Layer 2 of a small transformer language model trained on English Wikipedia (19 layers, counted from 0, width 128).
A neuron's activation on a vector x is GELU(weights . x + bias), where the dot is the dot product.

Input weights of the MLP neurons that the questions are about. A number n stands for (n - 128) times 0.0061.
n2 (bias -0.026): 166, 84, 97, 136, 105, 107, 178, 152, 106, 165, 124, 138, 154, 150, 130, 105, 120, 121, 118, 133, 142, 134, 122, 183, 150, 101, 160, 132, 126, 137, 141, 112, 99, 135, 33, 96, 83, 197, 157, 150, 96, 103, 170, 142, 131, 149, 122, 192, 126, 161, 105, 128, 158, 190, 131, 102, 140, 206, 126, 135, 122, 80, 89, 102, 123, 86, 189, 89, 112, 122, 170, 152, 154, 73, 103, 92, 148, 157, 213, 76, 90, 144, 175, 120, 100, 120, 145, 110, 136, 136, 177, 149, 191, 189, 123, 63, 110, 119, 180, 74, 105, 145, 133, 118, 138, 103, 98, 81, 115, 98, 94, 130, 119, 118, 139, 117, 131, 76, 143, 163, 135, 68, 81, 145, 143, 140, 145, 111
n21 (bias -0.032): 161, 154, 118, 103, 169, 110, 141, 58, 124, 120, 131, 184, 95, 121, 123, 119, 194, 97, 122, 64, 117, 109, 139, 129, 126, 132, 87, 130, 147, 160, 117, 149, 231, 168, 115, 72, 96, 121, 98, 152, 163, 115, 123, 153, 110, 90, 93, 48, 90, 162, 160, 93, 79, 118, 129, 56, 148, 69, 113, 164, 134, 148, 103, 117, 120, 180, 134, 117, 169, 88, 153, 128, 125, 156, 180, 103, 122, 164, 115, 140, 143, 119, 105, 121, 115, 129, 166, 122, 159, 125, 132, 122, 122, 191, 123, 81, 65, 115, 108, 147, 90, 76, 163, 167, 141, 138, 163, 98, 107, 163, 126, 146, 145, 170, 181, 122, 83, 125, 179, 100, 145, 153, 174, 181, 101, 173, 126, 154
n35 (bias -0.028): 120, 149, 112, 98, 182, 131, 136, 166, 104, 78, 160, 88, 165, 105, 158, 132, 132, 99, 137, 73, 139, 127, 109, 154, 59, 130, 141, 162, 111, 203, 137, 156, 184, 125, 94, 134, 109, 92, 167, 106, 122, 117, 101, 87, 174, 146, 109, 118, 116, 154, 118, 161, 122, 153, 150, 100, 177, 120, 162, 182, 106, 121, 181, 133, 123, 201, 207, 106, 123, 104, 121, 164, 157, 157, 156, 82, 81, 166, 171, 107, 137, 140, 90, 125, 129, 151, 84, 183, 157, 146, 104, 82, 94, 91, 68, 124, 125, 183, 101, 106, 63, 167, 127, 106, 84, 125, 110, 142, 110, 165, 103, 111, 151, 88, 157, 160, 73, 164, 148, 64, 142, 104, 139, 128, 103, 192, 132, 104
n38 (bias -0.021): 105, 77, 148, 158, 132, 191, 161, 78, 54, 126, 128, 151, 88, 119, 97, 113, 72, 166, 123, 187, 169, 138, 137, 122, 161, 117, 143, 105, 96, 92, 122, 108, 125, 142, 135, 118, 113, 121, 151, 101, 121, 84, 123, 78, 213, 125, 145, 104, 112, 177, 195, 81, 117, 136, 139, 133, 121, 118, 112, 147, 159, 80, 130, 150, 71, 207, 119, 124, 120, 113, 116, 106, 114, 140, 141, 143, 125, 163, 126, 62, 176, 196, 23, 120, 91, 188, 119, 115, 107, 168, 158, 200, 160, 98, 141, 77, 103, 103, 87, 123, 119, 121, 147, 113, 166, 146, 129, 103, 133, 159, 120, 170, 73, 107, 132, 186, 138, 162, 147, 140, 100, 81, 148, 89, 161, 133, 130, 97
n56 (bias -0.006): 123, 173, 87, 187, 137, 152, 106, 173, 106, 140, 89, 122, 133, 116, 130, 78, 78, 110, 220, 163, 153, 128, 87, 157, 154, 133, 138, 155, 107, 125, 118, 185, 106, 120, 96, 160, 150, 160, 178, 144, 97, 89, 135, 156, 119, 108, 121, 122, 79, 157, 102, 113, 119, 123, 82, 116, 138, 75, 132, 110, 113, 196, 51, 107, 113, 72, 164, 135, 119, 134, 68, 166, 178, 100, 110, 131, 79, 99, 159, 146, 135, 144, 154, 111, 83, 154, 127, 160, 99, 130, 87, 130, 148, 139, 114, 142, 136, 133, 178, 121, 121, 139, 94, 95, 112, 93, 137, 115, 120, 120, 89, 165, 130, 142, 108, 134, 78, 174, 139, 119, 97, 138, 193, 138, 152, 124, 129, 148
n57 (bias -0.039): 156, 159, 118, 171, 170, 191, 101, 132, 123, 177, 122, 148, 148, 142, 74, 72, 157, 142, 102, 137, 205, 106, 151, 107, 182, 101, 121, 176, 122, 124, 116, 152, 146, 67, 150, 147, 151, 128, 87, 68, 100, 129, 127, 117, 110, 149, 71, 108, 127, 136, 142, 122, 129, 85, 129, 93, 113, 76, 150, 122, 181, 84, 128, 96, 135, 88, 129, 201, 112, 131, 150, 105, 130, 111, 145, 116, 73, 158, 145, 108, 184, 131, 148, 186, 99, 190, 112, 143, 115, 143, 142, 105, 129, 170, 111, 92, 109, 197, 126, 149, 150, 80, 183, 88, 212, 121, 89, 151, 107, 72, 90, 177, 107, 139, 163, 146, 111, 122, 121, 122, 109, 108, 119, 140, 141, 162, 149, 148
n99 (bias -0.028): 85, 106, 92, 183, 120, 82, 68, 147, 103, 131, 119, 128, 162, 159, 89, 201, 60, 173, 89, 115, 199, 125, 128, 136, 118, 196, 144, 84, 90, 72, 147, 167, 124, 118, 128, 131, 175, 105, 124, 179, 107, 172, 98, 166, 134, 109, 133, 195, 137, 119, 173, 196, 145, 189, 85, 132, 232, 132, 96, 169, 156, 95, 159, 91, 92, 61, 73, 115, 69, 158, 145, 164, 102, 143, 81, 123, 122, 151, 104, 77, 97, 138, 110, 36, 115, 166, 128, 100, 179, 75, 114, 136, 56, 187, 74, 108, 139, 101, 151, 142, 141, 163, 152, 115, 132, 120, 158, 126, 165, 133, 90, 126, 116, 83, 112, 142, 91, 150, 107, 168, 118, 141, 120, 124, 149, 113, 189, 121
n112 (bias -0.018): 128, 81, 109, 191, 156, 173, 116, 111, 105, 114, 99, 84, 99, 147, 208, 64, 146, 114, 105, 129, 128, 91, 95, 124, 129, 200, 119, 107, 118, 134, 116, 86, 143, 124, 92, 136, 151, 157, 137, 145, 120, 63, 120, 123, 135, 129, 111, 130, 109, 144, 121, 133, 106, 95, 164, 129, 47, 158, 167, 134, 128, 143, 94, 118, 97, 154, 151, 116, 153, 104, 106, 122, 147, 93, 132, 159, 152, 46, 134, 171, 95, 140, 142, 168, 130, 117, 134, 101, 153, 137, 132, 186, 186, 114, 163, 153, 88, 142, 104, 135, 84, 161, 184, 137, 145, 116, 149, 91, 174, 153, 72, 94, 138, 165, 146, 182, 115, 176, 126, 100, 80, 139, 138, 129, 134, 99, 110, 140
n139 (bias -0.012): 153, 150, 183, 140, 123, 125, 164, 106, 99, 41, 116, 121, 128, 139, 74, 129, 187, 100, 94, 106, 102, 108, 109, 122, 167, 108, 29, 130, 172, 158, 109, 98, 120, 185, 100, 117, 139, 105, 52, 112, 161, 143, 86, 140, 123, 137, 122, 110, 124, 139, 78, 157, 154, 131, 133, 112, 77, 103, 180, 96, 161, 139, 110, 110, 153, 129, 139, 143, 144, 133, 84, 131, 139, 181, 141, 133, 189, 100, 166, 161, 131, 136, 110, 157, 95, 127, 148, 182, 139, 119, 155, 163, 97, 162, 141, 129, 103, 108, 122, 113, 112, 172, 120, 180, 147, 139, 125, 164, 50, 78, 177, 145, 163, 105, 162, 169, 170, 89, 124, 124, 92, 92, 94, 130, 121, 127, 146, 157
n147 (bias -0.009): 134, 166, 139, 109, 107, 149, 181, 158, 119, 144, 110, 164, 115, 160, 69, 93, 98, 113, 144, 89, 110, 136, 167, 144, 81, 97, 124, 106, 105, 71, 139, 89, 147, 133, 120, 143, 136, 137, 133, 138, 132, 97, 141, 142, 114, 92, 140, 144, 107, 86, 158, 146, 150, 116, 148, 99, 136, 115, 136, 170, 100, 126, 163, 167, 143, 83, 147, 146, 130, 156, 51, 99, 137, 139, 165, 111, 171, 157, 140, 148, 117, 147, 144, 181, 54, 117, 159, 111, 99, 105, 140, 155, 166, 167, 123, 75, 102, 125, 132, 110, 114, 101, 38, 129, 134, 78, 132, 140, 145, 114, 110, 126, 119, 86, 162, 101, 129, 167, 114, 135, 154, 154, 65, 199, 143, 153, 170, 147
n183 (bias -0.043): 133, 74, 89, 142, 155, 132, 153, 109, 164, 159, 128, 130, 158, 161, 106, 149, 39, 107, 81, 187, 90, 110, 188, 112, 69, 130, 171, 193, 54, 127, 105, 88, 97, 156, 107, 119, 111, 146, 92, 105, 90, 128, 181, 133, 121, 104, 101, 149, 138, 183, 116, 76, 152, 103, 108, 62, 103, 113, 103, 140, 127, 138, 101, 122, 178, 39, 105, 148, 138, 96, 148, 93, 179, 169, 162, 174, 158, 163, 97, 185, 70, 138, 181, 143, 171, 84, 136, 110, 161, 157, 114, 38, 148, 144, 145, 200, 144, 142, 119, 195, 176, 63, 151, 138, 135, 157, 101, 116, 94, 165, 138, 159, 178, 157, 140, 77, 76, 111, 185, 154, 165, 112, 70, 120, 145, 111, 102, 123
n226 (bias -0.045): 213, 112, 85, 173, 101, 162, 140, 89, 118, 76, 107, 154, 209, 140, 118, 128, 124, 113, 137, 107, 186, 75, 171, 92, 77, 127, 166, 117, 166, 112, 84, 170, 97, 64, 162, 146, 116, 90, 111, 133, 136, 185, 100, 140, 200, 153, 131, 117, 122, 122, 162, 96, 77, 102, 130, 15, 135, 84, 113, 169, 113, 163, 156, 118, 176, 106, 132, 109, 156, 145, 107, 59, 214, 164, 131, 160, 94, 121, 98, 166, 109, 89, 141, 136, 158, 116, 131, 167, 138, 148, 81, 117, 138, 146, 175, 118, 151, 113, 169, 134, 122, 48, 109, 169, 148, 98, 91, 127, 137, 113, 117, 137, 100, 146, 131, 155, 124, 95, 166, 118, 158, 155, 142, 170, 129, 120, 93, 124
n353 (bias -0.040): 151, 70, 144, 147, 134, 180, 136, 121, 105, 115, 110, 132, 114, 71, 128, 129, 120, 182, 167, 137, 112, 149, 133, 59, 132, 134, 124, 159, 120, 150, 91, 81, 82, 109, 142, 122, 112, 118, 117, 79, 204, 106, 120, 103, 175, 133, 116, 197, 82, 113, 67, 153, 160, 145, 68, 155, 102, 101, 179, 110, 161, 121, 149, 147, 134, 88, 49, 110, 103, 137, 99, 164, 67, 157, 157, 149, 94, 111, 124, 40, 120, 127, 143, 97, 139, 146, 156, 146, 164, 104, 169, 126, 86, 96, 171, 194, 138, 118, 248, 45, 126, 106, 205, 87, 154, 147, 165, 103, 102, 118, 103, 188, 156, 107, 151, 126, 143, 60, 101, 126, 154, 138, 171, 115, 86, 166, 198, 142
n367 (bias -0.004): 150, 82, 124, 150, 109, 135, 164, 120, 146, 120, 88, 123, 119, 52, 170, 131, 81, 78, 189, 72, 137, 146, 175, 70, 116, 116, 147, 120, 118, 154, 120, 152, 158, 148, 152, 124, 102, 200, 144, 76, 143, 110, 130, 184, 80, 74, 135, 109, 153, 83, 90, 105, 111, 119, 80, 92, 122, 118, 79, 163, 137, 128, 159, 163, 133, 143, 172, 170, 180, 143, 101, 172, 119, 126, 103, 125, 70, 118, 170, 110, 83, 145, 168, 221, 146, 138, 124, 121, 156, 130, 144, 113, 142, 129, 115, 183, 131, 115, 130, 141, 120, 139, 114, 94, 176, 41, 144, 103, 91, 161, 138, 78, 95, 84, 110, 126, 99, 174, 171, 109, 126, 131, 134, 118, 118, 154, 104, 152
n386 (bias -0.026): 130, 71, 82, 120, 156, 80, 118, 85, 144, 125, 179, 161, 120, 120, 117, 173, 117, 119, 149, 86, 129, 67, 143, 124, 139, 137, 144, 175, 157, 188, 100, 119, 91, 130, 161, 75, 128, 140, 139, 118, 172, 105, 122, 170, 159, 125, 160, 138, 168, 141, 119, 131, 128, 96, 203, 91, 125, 143, 133, 141, 167, 128, 172, 166, 176, 126, 110, 142, 97, 111, 151, 148, 123, 81, 90, 140, 138, 114, 147, 117, 158, 146, 148, 166, 154, 97, 117, 133, 130, 189, 148, 152, 150, 157, 43, 119, 116, 88, 106, 134, 110, 130, 67, 142, 148, 150, 132, 104, 145, 138, 76, 114, 116, 141, 121, 130, 97, 105, 141, 180, 84, 81, 98, 151, 120, 112, 129, 90
n390 (bias -0.071): 156, 104, 97, 157, 155, 143, 91, 141, 101, 82, 131, 118, 127, 152, 107, 120, 149, 142, 95, 129, 126, 131, 119, 171, 142, 117, 131, 151, 158, 119, 95, 89, 123, 116, 142, 135, 166, 132, 87, 148, 119, 180, 130, 124, 159, 104, 181, 130, 135, 113, 108, 86, 110, 182, 161, 134, 129, 138, 121, 133, 181, 147, 152, 106, 145, 96, 185, 149, 122, 116, 93, 90, 178, 115, 188, 132, 118, 116, 144, 129, 150, 90, 79, 89, 139, 125, 152, 74, 90, 176, 169, 61, 111, 181, 145, 111, 144, 74, 92, 140, 126, 139, 194, 154, 109, 143, 160, 121, 114, 119, 164, 141, 126, 131, 140, 167, 92, 150, 156, 109, 147, 94, 121, 150, 122, 124, 93, 121
n402 (bias -0.040): 70, 139, 131, 183, 206, 99, 157, 110, 72, 117, 53, 138, 156, 141, 96, 194, 138, 84, 114, 116, 126, 125, 69, 87, 198, 140, 94, 165, 139, 164, 90, 89, 103, 139, 162, 164, 182, 159, 171, 177, 130, 177, 156, 149, 130, 123, 162, 154, 146, 95, 157, 55, 178, 139, 147, 125, 120, 161, 89, 155, 151, 106, 91, 93, 115, 78, 153, 141, 183, 96, 116, 150, 81, 110, 131, 126, 44, 128, 165, 125, 160, 137, 144, 92, 182, 199, 99, 138, 120, 203, 156, 126, 137, 119, 140, 120, 98, 181, 49, 155, 104, 119, 78, 147, 133, 124, 102, 140, 143, 102, 110, 142, 142, 101, 127, 169, 98, 151, 119, 86, 135, 124, 85, 148, 92, 149, 148, 109
n425 (bias -0.034): 85, 77, 118, 128, 153, 138, 180, 123, 101, 144, 56, 139, 133, 77, 173, 139, 119, 104, 115, 82, 142, 111, 152, 99, 102, 64, 139, 126, 121, 151, 121, 117, 128, 70, 165, 151, 119, 119, 72, 94, 146, 189, 139, 101, 89, 139, 133, 137, 164, 142, 123, 100, 113, 99, 114, 115, 110, 125, 105, 152, 142, 126, 159, 172, 158, 163, 136, 132, 173, 140, 125, 117, 101, 136, 66, 106, 166, 169, 145, 112, 113, 164, 175, 110, 185, 103, 113, 112, 140, 177, 157, 142, 95, 124, 113, 161, 157, 97, 23, 161, 97, 162, 77, 175, 170, 135, 130, 200, 132, 114, 119, 189, 117, 143, 113, 146, 147, 47, 160, 85, 121, 121, 88, 125, 66, 130, 193, 141
n439 (bias -0.006): 99, 138, 178, 148, 109, 175, 180, 149, 138, 88, 121, 108, 160, 123, 92, 117, 73, 102, 128, 124, 81, 124, 128, 106, 187, 73, 177, 114, 113, 188, 112, 132, 137, 140, 118, 155, 84, 78, 132, 144, 162, 83, 140, 114, 156, 121, 108, 134, 157, 132, 93, 64, 127, 162, 75, 145, 133, 77, 84, 134, 124, 90, 74, 188, 143, 175, 91, 140, 109, 147, 125, 112, 144, 93, 138, 113, 150, 156, 101, 138, 128, 117, 145, 137, 117, 159, 123, 63, 60, 204, 95, 128, 104, 122, 94, 84, 137, 139, 113, 64, 170, 102, 119, 112, 156, 97, 124, 128, 95, 131, 93, 140, 132, 183, 132, 161, 102, 189, 208, 91, 150, 131, 180, 93, 122, 102, 129, 106
n463 (bias -0.025): 184, 121, 86, 56, 137, 71, 79, 92, 117, 120, 108, 153, 137, 162, 133, 103, 146, 146, 74, 132, 164, 125, 142, 72, 145, 98, 136, 175, 117, 82, 89, 139, 133, 170, 149, 162, 102, 111, 102, 109, 118, 130, 118, 159, 86, 139, 117, 166, 168, 141, 107, 130, 171, 192, 184, 143, 148, 120, 101, 147, 157, 86, 140, 138, 119, 114, 72, 177, 82, 125, 122, 122, 139, 142, 135, 96, 128, 139, 144, 142, 126, 151, 148, 130, 131, 91, 113, 81, 121, 102, 130, 95, 123, 153, 105, 138, 198, 112, 86, 107, 170, 96, 98, 113, 143, 122, 124, 193, 96, 120, 143, 153, 126, 160, 107, 170, 148, 152, 171, 152, 144, 134, 119, 139, 97, 163, 107, 95

Each question shows a token from some text and the vector x that enters the MLP there. A number n stands for (n - 128) times 0.032.

"um": 117, 146, 143, 127, 56, 117, 107, 70, 97, 162, 153, 63, 136, 148, 102, 108, 173, 100, 127, 92, 60, 147, 79, 154, 119, 130, 137, 156, 168, 108, 151, 104, 154, 141, 153, 140, 130, 153, 93, 100, 162, 117, 119, 102, 87, 106, 140, 128, 115, 144, 94, 113, 97, 91, 121, 119, 185, 180, 149, 121, 80, 169, 114, 142, 138, 155, 158, 154, 93, 150, 153, 159, 151, 171, 127, 145, 87, 190, 168, 123, 159, 120, 128, 106, 159, 79, 112, 133, 141, 93, 77, 145, 93, 80, 150, 156, 94, 125, 91, 172, 158, 80, 161, 117, 118, 105, 118, 92, 208, 121, 134, 154, 133, 97, 127, 127, 196, 130, 158, 125, 133, 113, 173, 143, 134, 121, 147, 105
The neuron with the highest activation: n21

"all": 136, 172, 147, 133, 61, 149, 79, 94, 92, 139, 150, 64, 150, 126, 61, 101, 168, 97, 126, 112, 106, 139, 120, 132, 121, 88, 176, 153, 209, 102, 164, 104, 131, 144, 168, 114, 142, 186, 126, 89, 154, 97, 152, 132, 90, 103, 120, 123, 129, 109, 96, 103, 113, 126, 135, 153, 183, 153, 135, 122, 96, 106, 105, 115, 145, 159, 152, 150, 98, 142, 131, 147, 132, 172, 108, 104, 103, 177, 145, 122, 119, 132, 119, 116, 163, 77, 97, 129, 130, 87, 74, 164, 89, 70, 138, 126, 99, 141, 81, 177, 179, 97, 161, 143, 132, 93, 157, 103, 213, 94, 146, 135, 148, 107, 109, 132, 176, 106, 171, 148, 136, 133, 158, 117, 175, 120, 128, 114
The three highest activations, in order: n463, n367, n439

"re": 126, 146, 123, 133, 63, 130, 106, 84, 84, 162, 151, 61, 144, 135, 78, 100, 163, 109, 126, 117, 80, 161, 95, 156, 134, 107, 181, 165, 165, 109, 156, 85, 110, 149, 175, 137, 112, 161, 91, 90, 164, 98, 129, 130, 115, 139, 119, 158, 127, 112, 110, 126, 105, 99, 125, 142, 184, 183, 160, 108, 77, 146, 89, 140, 131, 149, 122, 154, 105, 175, 152, 159, 168, 168, 136, 96, 80, 163, 161, 90, 143, 123, 120, 150, 136, 61, 105, 131, 134, 106, 75, 166, 91, 65, 159, 156, 114, 136, 82, 154, 152, 109, 160, 139, 95, 105, 107, 116, 185, 129, 113, 164, 136, 95, 142, 157, 178, 121, 122, 119, 129, 119, 184, 128, 168, 117, 147, 94
The three highest activations, in order: n353, n35, n38

"s": 134, 146, 161, 148, 66, 124, 124, 115, 85, 153, 149, 59, 171, 154, 89, 91, 173, 124, 123, 94, 60, 181, 98, 169, 138, 118, 149, 159, 173, 95, 150, 67, 128, 150, 187, 135, 126, 173, 102, 107, 142, 108, 145, 125, 89, 144, 117, 109, 108, 111, 107, 114, 117, 110, 170, 104, 172, 159, 152, 132, 82, 135, 111, 103, 141, 151, 137, 135, 86, 164, 138, 153, 156, 155, 101, 120, 79, 179, 127, 118, 136, 127, 123, 123, 130, 85, 132, 127, 79, 98, 73, 164, 78, 102, 130, 161, 107, 121, 79, 153, 185, 106, 154, 140, 118, 120, 137, 105, 199, 121, 148, 166, 148, 94, 130, 157, 163, 143, 150, 118, 142, 101, 170, 133, 151, 100, 148, 65
The most active neuron and its activation: n390, at about 0.76

"ages": 104, 199, 129, 148, 75, 112, 112, 114, 98, 162, 174, 53, 149, 162, 85, 94, 139, 97, 145, 96, 79, 175, 95, 146, 129, 113, 140, 172, 175, 84, 145, 104, 132, 140, 153, 149, 128, 156, 117, 98, 186, 114, 162, 129, 76, 100, 136, 128, 95, 112, 102, 108, 115, 104, 148, 99, 171, 141, 157, 110, 103, 143, 108, 95, 127, 125, 151, 120, 86, 165, 136, 145, 162, 142, 123, 124, 75, 174, 145, 123, 153, 120, 149, 132, 142, 64, 116, 146, 96, 113, 95, 173, 99, 114, 141, 172, 105, 123, 84, 153, 183, 123, 176, 143, 97, 112, 123, 91, 212, 133, 133, 145, 133, 73, 140, 127, 155, 136, 179, 111, 136, 135, 139, 126, 156, 99, 139, 92
The neuron with the highest activation: n56

"e": 126, 188, 121, 162, 66, 133, 108, 113, 114, 149, 153, 64, 150, 160, 59, 96, 125, 88, 122, 112, 95, 188, 97, 144, 138, 112, 146, 132, 179, 74, 152, 101, 135, 174, 163, 154, 128, 169, 130, 101, 180, 114, 132, 127, 92, 105, 157, 142, 115, 93, 108, 111, 85, 83, 149, 135, 138, 152, 157, 127, 106, 141, 119, 134, 147, 156, 160, 114, 96, 150, 128, 142, 148, 146, 127, 103, 98, 158, 178, 99, 134, 143, 97, 109, 131, 62, 134, 118, 117, 121, 79, 188, 111, 84, 162, 139, 114, 139, 72, 153, 155, 121, 181, 112, 99, 105, 124, 91, 209, 97, 141, 134, 145, 89, 123, 158, 170, 99, 184, 127, 132, 110, 180, 119, 143, 129, 124, 83
The neuron with the highest activation: n38

"an": 119, 162, 129, 148, 58, 126, 93, 108, 116, 150, 146, 70, 141, 167, 79, 93, 160, 98, 130, 110, 99, 179, 86, 137, 145, 93, 160, 145, 171, 124, 166, 118, 150, 154, 159, 122, 131, 169, 96, 85, 171, 106, 151, 119, 63, 114, 127, 124, 108, 105, 84, 118, 98, 106, 129, 132, 168, 143, 142, 101, 95, 132, 134, 130, 145, 142, 149, 158, 95, 177, 158, 147, 154, 167, 121, 136, 85, 146, 175, 97, 118, 152, 115, 137, 153, 60, 135, 122, 104, 73, 86, 162, 128, 121, 155, 156, 92, 128, 75, 169, 192, 104, 144, 135, 101, 141, 139, 95, 209, 114, 143, 142, 152, 79, 125, 141, 143, 110, 158, 108, 121, 105, 167, 136, 168, 99, 144, 66
The two highest activations, in order: n367, n139

"ic": 99, 148, 130, 134, 54, 137, 107, 105, 85, 150, 141, 79, 167, 117, 66, 109, 141, 110, 111, 111, 77, 178, 135, 138, 136, 105, 174, 175, 162, 112, 178, 88, 128, 132, 167, 119, 128, 149, 90, 92, 162, 143, 143, 112, 82, 143, 158, 146, 112, 108, 93, 120, 88, 89, 123, 123, 175, 163, 156, 118, 84, 91, 129, 131, 148, 150, 146, 136, 111, 144, 140, 125, 168, 146, 124, 122, 93, 159, 150, 127, 149, 130, 117, 150, 163, 65, 135, 138, 129, 87, 96, 152, 106, 95, 152, 138, 90, 128, 119, 200, 172, 88, 145, 129, 122, 91, 123, 110, 219, 96, 113, 140, 168, 92, 129, 119, 161, 129, 192, 148, 151, 113, 145, 145, 168, 81, 141, 63
The most active neuron and its activation: n183, at about 1.5

"ong": 128, 179, 129, 146, 73, 132, 92, 76, 111, 163, 164, 47, 143, 145, 80, 82, 154, 129, 142, 99, 79, 152, 111, 135, 145, 85, 134, 165, 182, 92, 145, 99, 146, 160, 116, 131, 155, 161, 99, 95, 179, 89, 140, 129, 90, 102, 124, 140, 134, 121, 130, 145, 121, 119, 123, 142, 165, 137, 149, 114, 96, 154, 126, 141, 145, 164, 144, 153, 108, 162, 133, 156, 119, 137, 116, 129, 74, 105, 183, 118, 127, 121, 116, 103, 160, 81, 105, 141, 142, 137, 103, 177, 127, 97, 147, 158, 93, 161, 69, 148, 187, 80, 138, 146, 97, 94, 118, 120, 197, 114, 160, 146, 158, 66, 145, 105, 142, 97, 162, 125, 161, 142, 151, 130, 151, 87, 130, 61
The neuron with the highest activation: n139

"\n": 125, 144, 126, 186, 42, 127, 99, 76, 99, 153, 150, 81, 160, 122, 90, 96, 161, 99, 145, 69, 96, 168, 97, 146, 122, 133, 156, 173, 183, 110, 119, 91, 127, 149, 162, 115, 114, 152, 107, 104, 167, 115, 131, 113, 88, 136, 120, 128, 111, 103, 114, 131, 112, 103, 184, 159, 154, 147, 143, 93, 105, 142, 102, 130, 122, 168, 139, 110, 116, 152, 143, 168, 131, 143, 102, 126, 95, 144, 149, 93, 159, 138, 107, 116, 166, 71, 143, 137, 134, 129, 84, 165, 130, 98, 152, 152, 118, 142, 75, 159, 191, 93, 160, 116, 137, 117, 136, 124, 223, 124, 127, 141, 148, 89, 114, 147, 151, 104, 159, 147, 126, 113, 147, 144, 156, 75, 144, 36
The three highest activations, in order: n386, n112, n38

" rel": 125, 165, 110, 158, 78, 142, 66, 93, 118, 163, 162, 75, 201, 129, 63, 94, 135, 111, 127, 115, 91, 171, 98, 167, 117, 81, 137, 183, 181, 106, 160, 119, 112, 154, 153, 145, 122, 136, 116, 126, 191, 108, 147, 118, 100, 144, 120, 117, 121, 137, 127, 133, 98, 112, 142, 168, 182, 154, 163, 102, 88, 114, 100, 117, 136, 178, 128, 117, 135, 161, 111, 158, 119, 131, 112, 118, 93, 147, 154, 103, 113, 115, 149, 103, 168, 86, 99, 119, 108, 113, 106, 146, 121, 85, 161, 160, 102, 146, 61, 123, 166, 91, 153, 120, 107, 125, 137, 123, 219, 128, 138, 120, 171, 87, 151, 123, 152, 116, 172, 139, 151, 118, 129, 114, 164, 97, 126, 48
The most active neuron and its activation: n439, at about 0.66

"ost": 104, 156, 118, 158, 63, 140, 98, 112, 77, 159, 171, 55, 152, 143, 73, 95, 167, 97, 111, 107, 86, 155, 94, 156, 130, 86, 162, 173, 173, 108, 158, 117, 127, 128, 161, 123, 147, 163, 114, 98, 185, 120, 141, 123, 90, 105, 147, 116, 112, 152, 109, 141, 98, 115, 133, 113, 156, 180, 145, 87, 97, 132, 122, 111, 118, 175, 117, 149, 100, 125, 163, 151, 117, 166, 115, 105, 90, 152, 145, 113, 127, 143, 156, 116, 147, 62, 131, 171, 125, 120, 90, 181, 124, 91, 145, 153, 113, 163, 77, 149, 149, 126, 144, 125, 110, 86, 111, 110, 207, 112, 145, 130, 130, 81, 111, 125, 203, 125, 157, 114, 151, 140, 162, 152, 149, 94, 119, 73
The neuron with the highest activation: n35

" 2006": 116, 132, 125, 151, 57, 112, 71, 102, 62, 173, 169, 73, 164, 126, 84, 71, 163, 91, 135, 96, 78, 169, 124, 125, 103, 125, 159, 161, 186, 114, 143, 114, 133, 129, 176, 163, 135, 185, 110, 87, 137, 119, 157, 91, 111, 130, 129, 119, 119, 116, 123, 128, 114, 94, 150, 143, 166, 150, 139, 113, 110, 138, 119, 118, 119, 143, 133, 111, 103, 167, 154, 182, 149, 132, 129, 109, 111, 144, 155, 125, 164, 149, 108, 98, 131, 78, 111, 147, 126, 123, 93, 179, 130, 75, 123, 150, 108, 140, 104, 194, 206, 110, 120, 127, 114, 125, 128, 134, 213, 114, 131, 132, 134, 85, 128, 131, 165, 104, 178, 149, 119, 118, 151, 111, 150, 76, 132, 69
The most active neuron and its activation: n38, at about 0.34

" of": 104, 135, 141, 163, 57, 135, 102, 94, 94, 162, 160, 64, 189, 127, 102, 101, 144, 99, 138, 105, 81, 161, 109, 113, 122, 91, 148, 175, 171, 97, 167, 110, 137, 151, 172, 142, 125, 141, 108, 98, 173, 127, 132, 136, 47, 119, 146, 134, 107, 138, 122, 149, 124, 104, 98, 129, 179, 147, 154, 125, 112, 120, 101, 114, 154, 149, 147, 116, 92, 149, 138, 155, 161, 141, 123, 112, 113, 148, 155, 108, 142, 157, 108, 118, 131, 83, 142, 132, 129, 111, 74, 169, 106, 91, 168, 162, 129, 155, 87, 167, 172, 76, 184, 102, 116, 113, 145, 111, 208, 101, 126, 129, 153, 63, 126, 144, 144, 112, 173, 119, 100, 134, 137, 146, 151, 86, 130, 60
The neuron with the highest activation: n99

"ing": 122, 156, 165, 150, 50, 145, 117, 108, 102, 171, 162, 58, 186, 130, 83, 94, 164, 100, 150, 96, 87, 161, 106, 150, 121, 93, 141, 165, 145, 95, 151, 101, 121, 153, 153, 116, 145, 164, 103, 95, 179, 109, 128, 122, 86, 112, 121, 151, 121, 116, 130, 123, 119, 112, 149, 125, 173, 147, 142, 140, 92, 123, 124, 148, 128, 167, 148, 144, 87, 166, 137, 152, 140, 156, 101, 128, 84, 161, 147, 107, 134, 129, 111, 110, 144, 75, 114, 127, 118, 106, 100, 172, 90, 115, 170, 155, 103, 151, 107, 171, 188, 94, 126, 122, 110, 98, 121, 89, 225, 111, 120, 168, 162, 74, 123, 131, 141, 122, 159, 123, 123, 107, 149, 128, 173, 80, 136, 53
The neuron with the highest activation: n147

"urn": 98, 180, 137, 147, 67, 118, 115, 92, 92, 152, 163, 72, 140, 100, 66, 97, 173, 90, 141, 112, 85, 159, 142, 140, 105, 86, 157, 137, 208, 91, 145, 123, 141, 142, 159, 148, 138, 199, 106, 88, 156, 131, 161, 108, 65, 116, 147, 126, 107, 144, 139, 113, 85, 107, 156, 157, 155, 145, 147, 117, 99, 95, 133, 139, 137, 160, 103, 137, 104, 167, 143, 133, 107, 170, 121, 113, 117, 164, 152, 112, 117, 121, 109, 107, 131, 80, 111, 138, 148, 137, 72, 177, 120, 119, 148, 136, 104, 152, 96, 167, 158, 83, 144, 132, 129, 80, 139, 100, 237, 103, 140, 121, 141, 91, 118, 157, 184, 89, 186, 122, 126, 112, 130, 126, 137, 119, 122, 97
The three highest activations, in order: n425, n147, n38

" en": 117, 165, 135, 163, 68, 134, 104, 80, 101, 178, 164, 78, 207, 136, 60, 91, 124, 114, 115, 117, 76, 143, 84, 136, 122, 92, 155, 157, 160, 115, 179, 114, 123, 141, 162, 140, 113, 149, 81, 117, 188, 104, 135, 79, 108, 145, 129, 114, 135, 127, 139, 126, 101, 114, 119, 131, 156, 174, 184, 103, 92, 140, 110, 119, 120, 152, 154, 115, 118, 163, 135, 178, 152, 134, 111, 124, 90, 119, 166, 105, 141, 123, 125, 96, 144, 97, 119, 127, 115, 146, 105, 140, 110, 88, 136, 151, 105, 158, 80, 159, 182, 105, 198, 135, 98, 107, 107, 106, 195, 104, 122, 148, 150, 97, 140, 134, 157, 126, 170, 143, 144, 142, 137, 147, 147, 77, 134, 42
The most active neuron and its activation: n439, at about 1.3